Layer 4 of a small transformer language model trained on English Wikipedia (17 layers, counted from 0, width 128). Numbers have three digits each and are written without spaces.
A neuron's activation on a vector x is GELU(weights . x + bias), where the dot is the dot product.
The model reads these tokens: " approach" " the" " fort" " with" " L" "ink" "," " who" " was" " captured" "." " They" " want" " to" " trade" " Jon" "ah" " for" " L" "ink" "," " this" " is" " agreed" " to" " by" " the" " travel" "ers" " and" " Jon" "ah"

The vector x that enters this layer's MLP at each token. A number n stands for (n - 500) times 0.0093.
0 " approach": 624386531500586667428686528523591706508519518513559444548630520433591476517501549442453451640458531576492494536409586390454319386436531307456636429840395503623534328553619792726288522195650233426337281488470477453198558480826491427380336333514383488360753525518313830507621710488479611753556578318554473705336454425434456604286386408481425505782554454538681431532394469426410526579231
1 " the": 622595569391447625649710675341551492658505459362360557539632712457363389126533416660619406261544160519408611494421582420551620543606688687339678362537496504551544265421436531596581374494490669411482547522393390778314602494563607377425525608256298505739562460354204320568455491606340569381621596545630575536503363621265607524431601337354509484565243607582433343625652501662706527574403
2 " fort": 526360433641445419515294290619431495438482435466707595589562286575595577514352440397598651497369782506554303424467543533455452412556320514537490744846382547757505323506616459535646590481403424619249432469646483593629536545457359496649471378702320430406726398649293522298380292615461460507484825369433495579723531577171482561609625332469356475441434755658661260576530411282472612443568
3 " with": 710551713486648631482706595400251634495726576535624401297346675638594154349672705288659440437557555385300454468528549475577540250452505595335748636459465603536349665558531662470654598419372546243499552428499565405395321609546357642521576492459708471559372358356172334437410658570447519678458487386567424268588324346557592786611491580533505626513481354526315503510532517542581340444371
4 " L": 478471461389537633589602378523558450281333346533582705482637556518724426636576490369480334369715269482409252321643190384477514598472582335524481523544478449668264506478473601577508551631735295365320497398457583729596612609517773413724630526269576489612517466561538679507706354804388364345455289568448586283697667328478278644513548433675406431475319583395650399626547478465603477493538
5 "ink": 503595586606266260457523500440679507524448427679398547659733636394676492675394422617708286541510638434515577269403400488476783237410353665485474537441530476493670439602466346514547321451761305521710335557356326513427227366546518653457626546462339395570487429584410599311570551612610491564414548464663590266317535545535436642514733451741702347276646508711426318485429530526267692308467
6 ",": 345522713600691583450583605513613473430679445511457313398459544516460491631603430286419596536479760407537453425341614581595659603394564376458541600365636676450388421603701513659526408452403522336343362746599716465583532664711514360503429639420335502742542506412251283556436646487451708502540117311705332509482620315379756558226630481392603314539448460265364376559569644378616415471390
7 " who": 653444436477680516467507599342361460519468675663368708511503457870563308355768367475369324286388370413616406553382581530575658515764425716553397643468648481712374612610413389659448595427590546295474556602527384838408424565484356543615587584476488508195559300426296623641393524300487523438313467349579413569446627494566654573471414722333630204546538412285559508668324576625462444441473
8 " was": 669493776667674497621697582218449379477544440439301549437404630724402381608471634512524490561550728596409566807411618309486436666501588476391499453670559582536374493420703452681376563607258387492541482354492685453329658462528348452442534360934506460602627496485475429429473424631594463555577486342378286249645522346335426381541220499474528222443474633402302460499382522568770625385618
9 " captured": 748288632387515462295486467549460433461515476415308530515368384447349626707547304526497590497407821586590633584392587475291686258609375590561643741683701635596404413528564561491567494288495472756396717400585536457353380498379562526457433490556344449477730365566228524383411541554368398451619494207549598772538528445479369725710572309433518666736426509623494425305245555265590553356635
10 ".": 422496452536488494669732579610540451629802378382349142699557453490479498381551377450546558600456854360438516534454549683821496358612336677417566576365563598576310499598339482525469541463835410513421538519530706494648557595492479496319595588371368397568521399460602380486282616332500470713410422354594383427447400344467551335284578355415418476516532382265616343658554604621804299602518
11 " They": 561459421546636526398588586332425204427519728561444613481731514787395322335506725614476471642398345428424321668467485287642601492502335724329590420660246739615330276493245463468635303446612363393586619659533503531525504635493554438522557733535512559345385472504831491405501740397257554445480487538632342358394543532379562322668633603428503308475366547395513607627334507773456530530629
12 " want": 622530504459689377363620612472453375521463385424407651540546512436471507597554442720389145501424533689579591589521597257260434192593274535493504601555317624742472681384274670745432471324670336441525519377369423504432463615651647501496423547801419571526651668411294609478389486468267506699297604446478453697361604651539429662489582478756476289416692297631592459587406560681327446429437
13 " to": 600382621568698655717508477621332379475760508598402463520478767700506294340457404421624660776482465686506307488593623595568507335274724585500489577405568386378397279508454370363361555566433595418450491328497629609471538524587322538263413518632418572594276393538200698424491783438322385296631486505395461535515382420477509367640424630462790584358342335422350587609569639703506534679435
14 " trade": 683550425504367346557600452309479576303330668852345453413559400417321449654446414470371556441540650496594598474484471345527319523693427333449468654829358580629358497456432634607510525732631359759541548478498362279261302533870482514618306495738378423423597432344330552496610691543488485481525492521637384821522576700294407482625658522644412537441514476492496488458409562372215617509481
15 " Jon": 435385406391643881523494555407214405424251460427581678608601418594695457431358374617431495321329181595739446599506180436421538516452381429561522545576430549438389375766375548511550454418648423559631503403559307439632540472559475448473615818329623437445703410523527783479598328499612495653308451725432383286445479461691604582456802438517491719708505644452667460464546332353539437575443
16 "ah": 554568423637584456603584377481576528634416573589485529451655434529563362441485614552442492244295408369587386510707515600567627569437827563756374506188466480678698473483587582335566355620711497360383254616487368371453626441275526256608474486510373463547628514664695527186823383445373468488386623196545556406495730654485588448620222570571607461417448521634352473518256618468274416554627
17 " for": 606438708408543566403485758487612594601570502450366556524341474622493354592452653469441341399414441773494422515667640464636498515255431616364451500453426458391343620705224577390364497554351508427311414341558481505453413515605462651619681621456429630644519495379161384716355710588477317432629424409527287453588638239456582685630161696656739750457491547366421530704488662505580291501350
18 " L": 470529415413545620562598408520544455266302297521612680474581516585723410616574459421427349349746273501448323351677220399475524622491597330543443508611423419668271510536468575598500537684718307405300482352418609630591598624502779414641643557266485518618535440576509648510683350770426304376455278570434608268714717419524291634552545430707379426360350613409682409623538397454588488477596
19 "ink": 521577587628263246461521546443693523508445408678428556681694590423678499667383426627738292519496643430553584270399424499482781254411358652488450524439481453500655455615441305515544342479770310536679345514340341501414248387564503677438634556479304394521470443606370589328562562608626468573430559455660573268333554576529461623507744462753689332237651509702447311482425478539268681307491
20 ",": 267492649646668555403582551489549454347668398445520332392380484597432445701627395408405615559516686450529460452356632608591629642343543329512476618331613607378374376652715569667520390518484533394373323807584742378579450701695559375447500650519297551731566450391267282550395643454526658532605135318729368480479644436369729519308612493450586335485508440289332367555636656416564411441419
21 " this": 512597415536500622400556691189536532494634487601402667500532481671567302450379647662427481360483371488426479759473555400406425531664540679535569629681608393620277318357326521663709403578417528328596248539387472401241400453710685361652484698503273595423505621249402450505416553329338734204718737507623505522333474685448470470555504465449550385777435499442527555604312418614592645412461
22 " is": 567444679617620559534500630305383477407642516418344417497450660687388284608710573689491473754504834591414571763428541244582447762483459446395552417613448552532502585445668473647426507534287362377361620582487600532376492439541378497477489416944464379613645523387345393291562575389595474558534516397398270287686528570414457410354124514569535318287485638542377547423563444619742511421448
23 " agreed": 596517426469655293400468622632388289456492558616263570595431389393419676622404585541549648559382674537395602708358606257410328436743399605419435639568596814395322604532589580785375448328644490509538330216533450460499322313637596498407325596908427523359568647599342472464414680394314562540393416607456473727564387568516332610582551514505387415666452416614697371562404548447443624229617
24 " to": 667445541593680655648533577649324335435840408509495468448456745704435318217548400440582628691557439710486346549578730602623521245288642566531478566374570375319349362473456383308297589586452552401352482394492626692502389611474345508281400407593362657599365373552227563461477797442304482409556487571291480491419434439538497471636466573455716663342409388527477613580540641696514487755454
25 " by": 500670493621450600728695518536516602482565577426517206372379591431430122251551457579438460375654440525534558618762483490576496181354397404438598578411428702325514629470404541676403818699329497458569421600631596450671310511444463443489401519645379551650322423545243406575429831598686533460630542345373303495546513574321569500660554360535586767438536417280351562592428564557596463463339
26 " the": 490675517417392531672626613285607505635547431329310541629539578514331345280522460796538467260639219522479646575426597353380640567557692660457536473570567386570460209400405584631622375637621678519587461649297450468361478512521612313369544606320291476659678387239171418489281376565354554300612616601607606488579479625412567441616545336371501510511377571538429403681541464716730558710520
27 " travel": 529391412350503487498445534541505359414365519625639652600535378380411479684328536567331380437506710680656611334429506366315406374642422465513399531670570478761469578482469568716447553292555529754379656341364524533232512561715462467544139579575321544538748557587180493271448397521246502751386629434610601730640567544462344412724737614582467271403579593610406528346403504447437626509528
28 "ers": 374694474553544469524603424488405575540464659475501537535560430436409527358573446444426445724488528506290595731418977467476594584578572416458555334315394648552508492584541594373636392579434303385401806643685536538554740337305544568656350726497305242280555369566773499346579625498455392305590363517588439511605508531496472423710686597572279530360441412530604465426334641426031545559277
29 " and": 233471662460525669658618413383233531229540654293479408289644525756542545465586337415576596607515619324443498437183758524451691473494551441438622480456611584377216705533571624684406512446448596312368541600517707562499372614469492642358447530254406443501356271469282324626277618424472483585686310517474394433437643500601596509484672614481644479567486458359485518843722610664589558446457
30 " Jon": 471384393376608907520478573425246391421274441439583672619574412607677467466343386616424481317310226609748418590497150451396522512443364450564474582569466591466397386731373541504529465433643410564665495392590300438619523471533448452461609801359653427421695416521486795521609342508595508641308470751472362285433478440657611573441837449522497697724512656415652474438512341352576437574451
31 "ah": 571559402629574452612573384485611487650433561598463516440640454532556355438478615548439469243307427378595374514699484605543592561444803566745341517180482514695712471453592571341557362647711501351401248616489352349456608443242528245616471467531379442553632514672687542218835387454354475473394617218560571417482744660460584435617252562567613456465453549626355490504241622480302433541655

Each question shows the input weights of one neuron of the MLP. A number n stands for (n - 500) times 0.00059.

n103 (bias 0.021): 330487604559437449562739525456657504418629405397284647550520563542202510597482341656493660421654610641594545353392621589452551706376434458638483638615318503572579366606374572604476595361570445553503403493477343476484352361323646440638427397576306378409519415642596548602695478557471487561633586521509447470616611497513566490399781487324417259357580648444369540447533278555361409468493
On which token does it fire most, and how strongly? 19 "ink", at about 1.8

n244 (bias -0.008): 585603634613548318384465458430422491457480425426525432667500598457556421470552402641508426516541385535295535471414605522571530477468430467628354455565557485650406558421486330570555411486527384543462297531577408468604574577545593412497424528651416452329427693325503619609613569527555415376713647541487477568649432591489564567307511455517519640435503360374567500511592620605402296489690
Which token does this neuron like most? 12 " want"

n36 (bias 0.020): 746379443568474439354433475560547545340609273441772327367503493471471457474657509640474430428609536391527455545522635437484343621633408769558524592611640704618665524494493510431239512371443627597458429510650543524388466425543450478603541295645551672547513558333373253490292540484513403685622503483344742523374486520704500608334437537368590556387373526583474375497536537425347635609605
On which token does it fire most, and how strongly? 9 " captured", at about 1.3

n486 (bias -0.016): 598580610477628667569515497342397600381500493490568301476500530588503601651688583646470548616333467431144546234550536516349480483400487718693727572656396468570616367454473497481573484409585385471546269383593533217402569490460446458372391554480100480298487334461597624523530462636583424412649421577541480449524443599581643610536584777576546446660405463483490537426520360374528590493413
Which token does this neuron like most? 0 " approach"

n28 (bias -0.020): 315645509631384552475545614543452769395339455556477437523565517358466639492623433467455546511642430453563601386376576505525415391527508580407569304607470506539522426426596576546599563500424474669649367318550472636484339406219674549519432475514570475431565610393575465631405566438572608416515424400396562425452452586384521432567477545448382452665520641356467528528648600461392476406632
Which token does this neuron like most? 29 " and"

n223 (bias 0.005): 535563630602505415419548490577513475431591556503562399497668415557577516503520457580627478360547368591527767362408428456612562454631471613598407429486625564352482383453503548500429515519245361604456552476471495448547418626277495426593547487415420601489528492404596679448474543436589484317525483400543551421704584465447508503350399682664415401344433596473553495567513478497549487471383
On which token does it fire most, and how strongly? 18 " L", at about 0.75

n122 (bias -0.009): 767560545453436470403662521402378422485535376512686491632535615435323487534420599417440494378553256357669386536733353472453553428611414393540578312594466661573546557696532408433461408554423314594419341472513453523413523481649535378432423369586220669626537392500419496423469569411730347657611545526473596403625554490656521457462257385657559656452403554641636526599440406535631479572583
Its two highest activations, in order, are on tokens 18 " L", 0 " approach"

n327 (bias -0.009): 620480467500785738390604532380545561484449500571503549558581544392409258573541474454503442332355606717590450475529383474246467483585269570497275384368522707480438595503558415442650623391464345503606307634497530545540410340557503653437461354575640361476595632579386553503640522676587629346464430398670626462432550283554551477437408327608642331390438459599513680402692666480853494513480
Its two highest activations, in order, are on tokens 22 " is", 8 " was"

n294 (bias 0.005): 413538503403587401553561269520463443531656518511485462500372533419657371451617452699467464622601712314585613435598619609526590509348637471436552411481380475565586491529374437380737519351509562418401327423538488472494460588675512474503594569449411470524416494433586691561518486620338488604525598537458641461635560215279568603612458446463268315536349497650420434464547391509525571602438
Which token does this neuron like most? 3 " with"

n217 (bias 0.004): 544325342463596599585479503325730454429553380394404371681447543647411590506693567425383353509431704599557451400373500595385509351500615430326462487484658513521586468367453410373325532395482526435618427650601460589684386543608391589479260469593318478478461589578437479416628555411473473473503413384380662557628422484608652357613702673627533577581481469556675534568358402518599565533438
Which token does this neuron like most? 24 " to"

n464 (bias 0.005): 391512483406537592430650436396574307474429411538522608469491663381402534455649480470430453382428450653434448391295623646476518330435599339617377454584464461647515494648611475515580666454607494597569709246579426468353509461417525618461309420383446410359679481346608348446552552601524597655562673567453447607478640622531608696415540599557383241631444602506604438553537368397494432419571
Its three highest activations, in order, are on tokens 27 " travel", 0 " approach", 12 " want"

n71 (bias 0.012): 370654582568450578406623410588767402635517438406613433527329543350510626429525637420542420321574528343594469401639493582542529581468533474551551408705539490500627469468573727793429479391303353572632490366601556294497389464313493519285407341628623342413570507465655526516435646541461426354625365449491427470513476587642522465377649381831302513393530513335666582536402627438459569500556
Which token does this neuron like most? 25 " by"

n477 (bias -0.016): 510321371458586714361634534396494406347553359363533621244487582465510398551497385579591430516573511551473445476377429386526660604402566578420238641393542535526449455407543434453571512526529524668494368438591458814478266600598374472516445675428439500560401743439464386452516655446717535557441359558537517313646469734608351497290306600608455530500347559741578520510428707597700550519438
On which token does it fire most, and how strongly? 22 " is", at about 1.8

n33 (bias -0.038): 497534429540637375582532541420654569648575683583338633327590540398627653530431494515497544438657513219418592542407403566470494456521503540506592450660543448361512685497578429369593405326500487497594534488623469593406497503537378435337386472407388382551329513503346528407727632590463473482418535471571494446569454345562282342427447479398521590500638323463638407640593509454897506700410
Its three highest activations, in order, are on tokens 10 ".", 1 " the", 0 " approach"

n92 (bias 0.010): 380666629516461560494649433676380462500381596500616303588368487404500671491488594438522533390419389503788503260347479772428419497389590731397355572612572655500491416572432468448533685564410447515227276503532548470513559494474374386416524619278503503507581480328477576544367621673500553463599485570329516464616351438564649522478487695342544391461513603632529403555257552519457506591484
Which token does this neuron like most? 6 ","

n377 (bias 0.027): 657593451237562575367555493334421379444628545490392500493306351564335364493419497597579623315450649460486460446374489290476540521277465497631486685336345635764380439605396521589375709497416482654426656401500689418588542725617587563443348451452604410345574703527521558574483503314538859447837419619490524570611453482410582576408621559415379389686469500597469552389438412647393430554510
On which token does it fire most, and how strongly? 9 " captured", at about 1.5

n298 (bias -0.005): 388535317606535310366468353467421463551328487557526630542347471417500430649500554577302677382506555386565684371251323576410491662598614531448552517614348303484421540559446405579428382529543328584500463484513506500611448494481519661565533487522533618729509484385898511411563350592419413733453639385765650510599691474436671567472475521438519522490314503586522363446399429428412479463570
On which token does it fire most, and how strongly? 16 "ah", at about 1.5

n326 (bias -0.006): 561640420299614642405720446449529358417490457420503419446433540348547588647656576565257408407363598578425560403522403494572575692526681526562575324521539535404581227320426460619514357326416416611503484480510450421533264474417514657689412507621590567565532428435593594643688544687745559442323516507427743568483390548255706458401255475610337456412561530581543547349510381632600465408360
Its two highest activations, in order, are on tokens 22 " is", 0 " approach"

n302 (bias -0.013): 344533416407520260612508370623471518468578564631372360697503745480406426428472557559423578445520496337503465661456594552366231373552581530275634259649371747530642482359554376365542656567711521417503540440570407421507593513490612442690451254365531359466529265408670526464689364620327609594525387437554717534334532531450465484606665503424480507656711618470420466426433524533552471589647
On which token does it fire most, and how strongly? 31 "ah", at about 1.3

n278 (bias 0.001): 351680477464503564439591709515535719444398611544361554475426629560674503539400485637433456482548517452484471503578513571488566484414617470449468536510523338518550635280389399414386592327545442608485228500530497798470522588390425603431461447688395259528613478518768503467378625414348479452555491644631373654472620553531269358679534468399503586494547623531323355543528469527392453512350
Which token does this neuron like most? 28 "ers"

n363 (bias -0.016): 607494660427461394500732467442405565628346465546397382549500295348560606328512397364503244472497469702507541517464559614569450605670664683606628469557497614408417483522510637414586631407488477394350450351576583414381621387513442319428678718462464612226652536547589439547589557685418469441300356480512416464477483568561636623437603385369568398523422647539459314631420510724391515450570
Its three highest activations, in order, are on tokens 1 " the", 28 "ers", 7 " who"

n74 (bias 0.028): 586435458459514395568572513534600515526508467417420527650406462492519456462526552601481403500519275372525474583523562495503307405579373679548506318575357653432592428465362462550494538549598557490452573484530484444455688405309569558409250373635560393511620582479639543604443326577514495598564615477609732402536517402541406439457249602776481451494564453638467530459516567511452574511533
Which token does this neuron like most? 12 " want"

n117 (bias -0.020): 450648706595533431376616262487345644551507586554533426564517450436381416445423751757569601481426210397605605417574578433490374415462437520455364646580564458579391306442660573516394389453683607538549419359520556408387497542556510497435264553370582360426478619400564600333303403631484318410461596603569460443587591547527736605513467588677381464614523593330585477450662608425254430714646
Which token does this neuron like most? 26 " the"

n124 (bias 0.011): 307554626628325588292434474523353663366545486506706593445599353533442521510599519682310472682596430570465648447487522536583407640428432507600217650489765439470553343530411544592613643391546582477407497537503317514603295399520455484404504486582338377278490321303492630563480329510578427513435526475536411469555511733592400733645356684661686561614479582497412702685503406456405510303725
Which token does this neuron like most? 7 " who"

n390 (bias 0.022): 576464397497533166423515620613369566425415646432510288434461529576513382436561577475562447366484310614513620334537605626500497340594438526186553559387531418471500670474399510594466488507380544643446385571506513648401467664422609619370367418634456526414579252567575412759606611265519605472624491846407599533372517530363435440500529463457671409559559510598623533523701517407443397688428
Which token does this neuron like most? 24 " to"

n259 (bias 0.023): 512577689435542648515490483532377319514710586469578407512656455480598542681614356500438412440564506480546547528651416468555529436373374627610583497525357525598612431497557461572546433389517562423444620503355500580480344606470485698407397569620599500497474294474493547399476489460630284321370514615574527677271844308497458543524395560635541371500304419365503437485527424332525554582589
Which token does this neuron like most? 7 " who"

n312 (bias -0.022): 584334360644640475616397500543550537424420545470532490599385517557469546585425428369600525447385669456390408533428298460415619439483451603568354522507511493662497631595339430493636315556412591480653633510699379629453678572847511490720591542364727493776456818476277504358442530430558667332614581562487444592619643231563282313400437401600405458535299639311441395528386617394504323599580
Which token does this neuron like most? 4 " L"

n29 (bias -0.007): 523439424472450292566668532570649458335601430572424530322556494549483478429464484465572528375739630432534571448443479602440519697522679470394540398494372606400379450546338450503494591461427485577538503411704494595560483382645452438663576483587431573392495552402510694432420547492205546346512523335426500531441494554662460505539472643388332606494500634528453525590514514453612543546659
On which token does it fire most, and how strongly? 14 " trade", at about 0.82

n261 (bias 0.007): 602387523661382393558480477467579544368587490691503180542351552352727640578455461470479518497530579423454573496743217487405426628467354480547592675449548369500647467436469458354436564406664475437710337448534338717490528452514556414476427319597289431609366557466554632409466588663421839503500510468428441412521409327552457517507708287536843580616612330580627559656448666356589513415490
Which token does this neuron like most? 5 "ink"

n354 (bias 0.007): 667571650417494503531550459458470537560453609420453652421616513352488418564561627439519554533664517412637394246664510663436537302452487309494494520572397625528464317506566344479403427531367292687589282590460658699415474442550585446333441459469626431627639494381636574418457553608552451621550398643381405500503474497779536608472356622731482209453472528472485491456428567423348491375410
Which token does this neuron like most? 5 "ink"

n342 (bias 0.011): 585601662466466350424532608405473599467553522597360467654444587596518494461691295491426575648452426602330575291613573402473443376402441399398703417582477386531387455642429438396433578664542458503509318472690454500440440509395879565470354460667715441579425382573680444527485439321509394479644529494506334500500536339547614628549575327367566537497434596643451599677460459436417384500485
Which token does this neuron like most? 17 " for"

n17 (bias -0.003): 420657478344559379443625610507513551569445291562514433656452325660302417732660594740452368342667496333465750357497470507406577514550383415660387297695423388445596626614400466523380484466443589595547379534507520468487553344353691602456482469359685424395653542564674342580541584566588446294424426557500531405593558619741601368663614357377610637580451469200446421696370388493372579510569
Its two highest activations, in order, are on tokens 26 " the", 18 " L"

n320 (bias -0.019): 767527319392625488500450520412588475347482500525470483467571414448665569663525590411680491582405375471476519519511209520375694567594369488439570318503690419553537624401458464389479439393443426568578436668450509695512509497621554392465500312423761613400408564578299623503538419671459616400481705528616485403374522403467461540562476432482454411554695464458435548574494494529641591305488
On which token does it fire most, and how strongly? 4 " L", at about 1.4

n430 (bias -0.018): 426467573407436336533548624441433659352561436613592506562427512423527393661349393639400358503583513411463442475494543447402527369333512644405369526400649567446344319557482649427456636717462659448449419551663524469444621551512509576562289436543648262469532575655621503524590385600488542609642323519517454677365487289656618588446417451513367540694485659482355311573503543476591634464509
Which token does this neuron like most? 6 ","

n404 (bias -0.021): 489566515511455391377689416449455482410397519598601430424405536452506629514275500452414599439432332651336568552555341604492484526570478407384665512509396547682583454573567428457600552497349344727614705346618522486465463522575539340486416480584419628525403637541325425532585421623464465462391594491569601373450500613475674519560478421620516325441601642425519483567497443492460561641506
On which token does it fire most, and how strongly? 14 " trade", at about 1.4

n161 (bias -0.024): 507481349554710650373493561438466500402348567466617747568500629406471487560542460528657383399541542491438347537364552537352418658422665630265388693612685344388782577387468497620682326326522473659519364691522426695403451386567441593409449306590733535510491692645453471581459509519646478606568313543421506467575418654552454546370481473523466339490393371513519406597519503484424432390423
Which token does this neuron like most? 23 " agreed"

n384 (bias 0.002): 691219467545602469463299311522356316345466342371595584630685496241515686588616514255545523572606500595561611394532244384500599539464273652335280423647628563459366476489549613435469532402533928457596493474746616655441512626534565431485271610417668462504412585644368665533377319605619611591360630547575435684584560431579303431400421418678350304683408647489403659557654711485644446537387
Its two highest activations, in order, are on tokens 27 " travel", 4 " L"

n150 (bias -0.027): 670540578697556652497486538530661497503522525583506506358322537379488443512363615491463494566485507536605411506570383599473400382647347482488337537503493598568470396415544466479230500613515296479622491336485419423476417727469402404710631603425406469452687721393530657536559603332540430322450544399571465618648655313488603365454491556679451372645576600400639594356478328657667446402590
On which token does it fire most, and how strongly? 21 " this", at about 1.1

n369 (bias -0.057): 546334507411494407560467540503460517589338661724542500445804400459619416484461387715631546559472476506484435332609614460403503457612458564528655417697459514417522385528552648673271491442341661742592361577471619444531520456503448488409372532297830510536606533629492612660404488481551383388462425698255471569607200549510619574408519534523428529507630455264436500490567474484410435541545
Its two highest activations, in order, are on tokens 15 " Jon", 30 " Jon"

n376 (bias 0.009): 631689405628416587475529585348587462528568506528672538585581597372426487408657319578474516645597343469398261577421712422579440536659396433384507611456386524375547571522396277515583506425647510703522348266522590480412573433629304689503541477503540367556544467626715511409337549680232430441736567349466510549490647414523457373535309512673572416444405358571487555429413457647327568557555
Which token does this neuron like most? 28 "ers"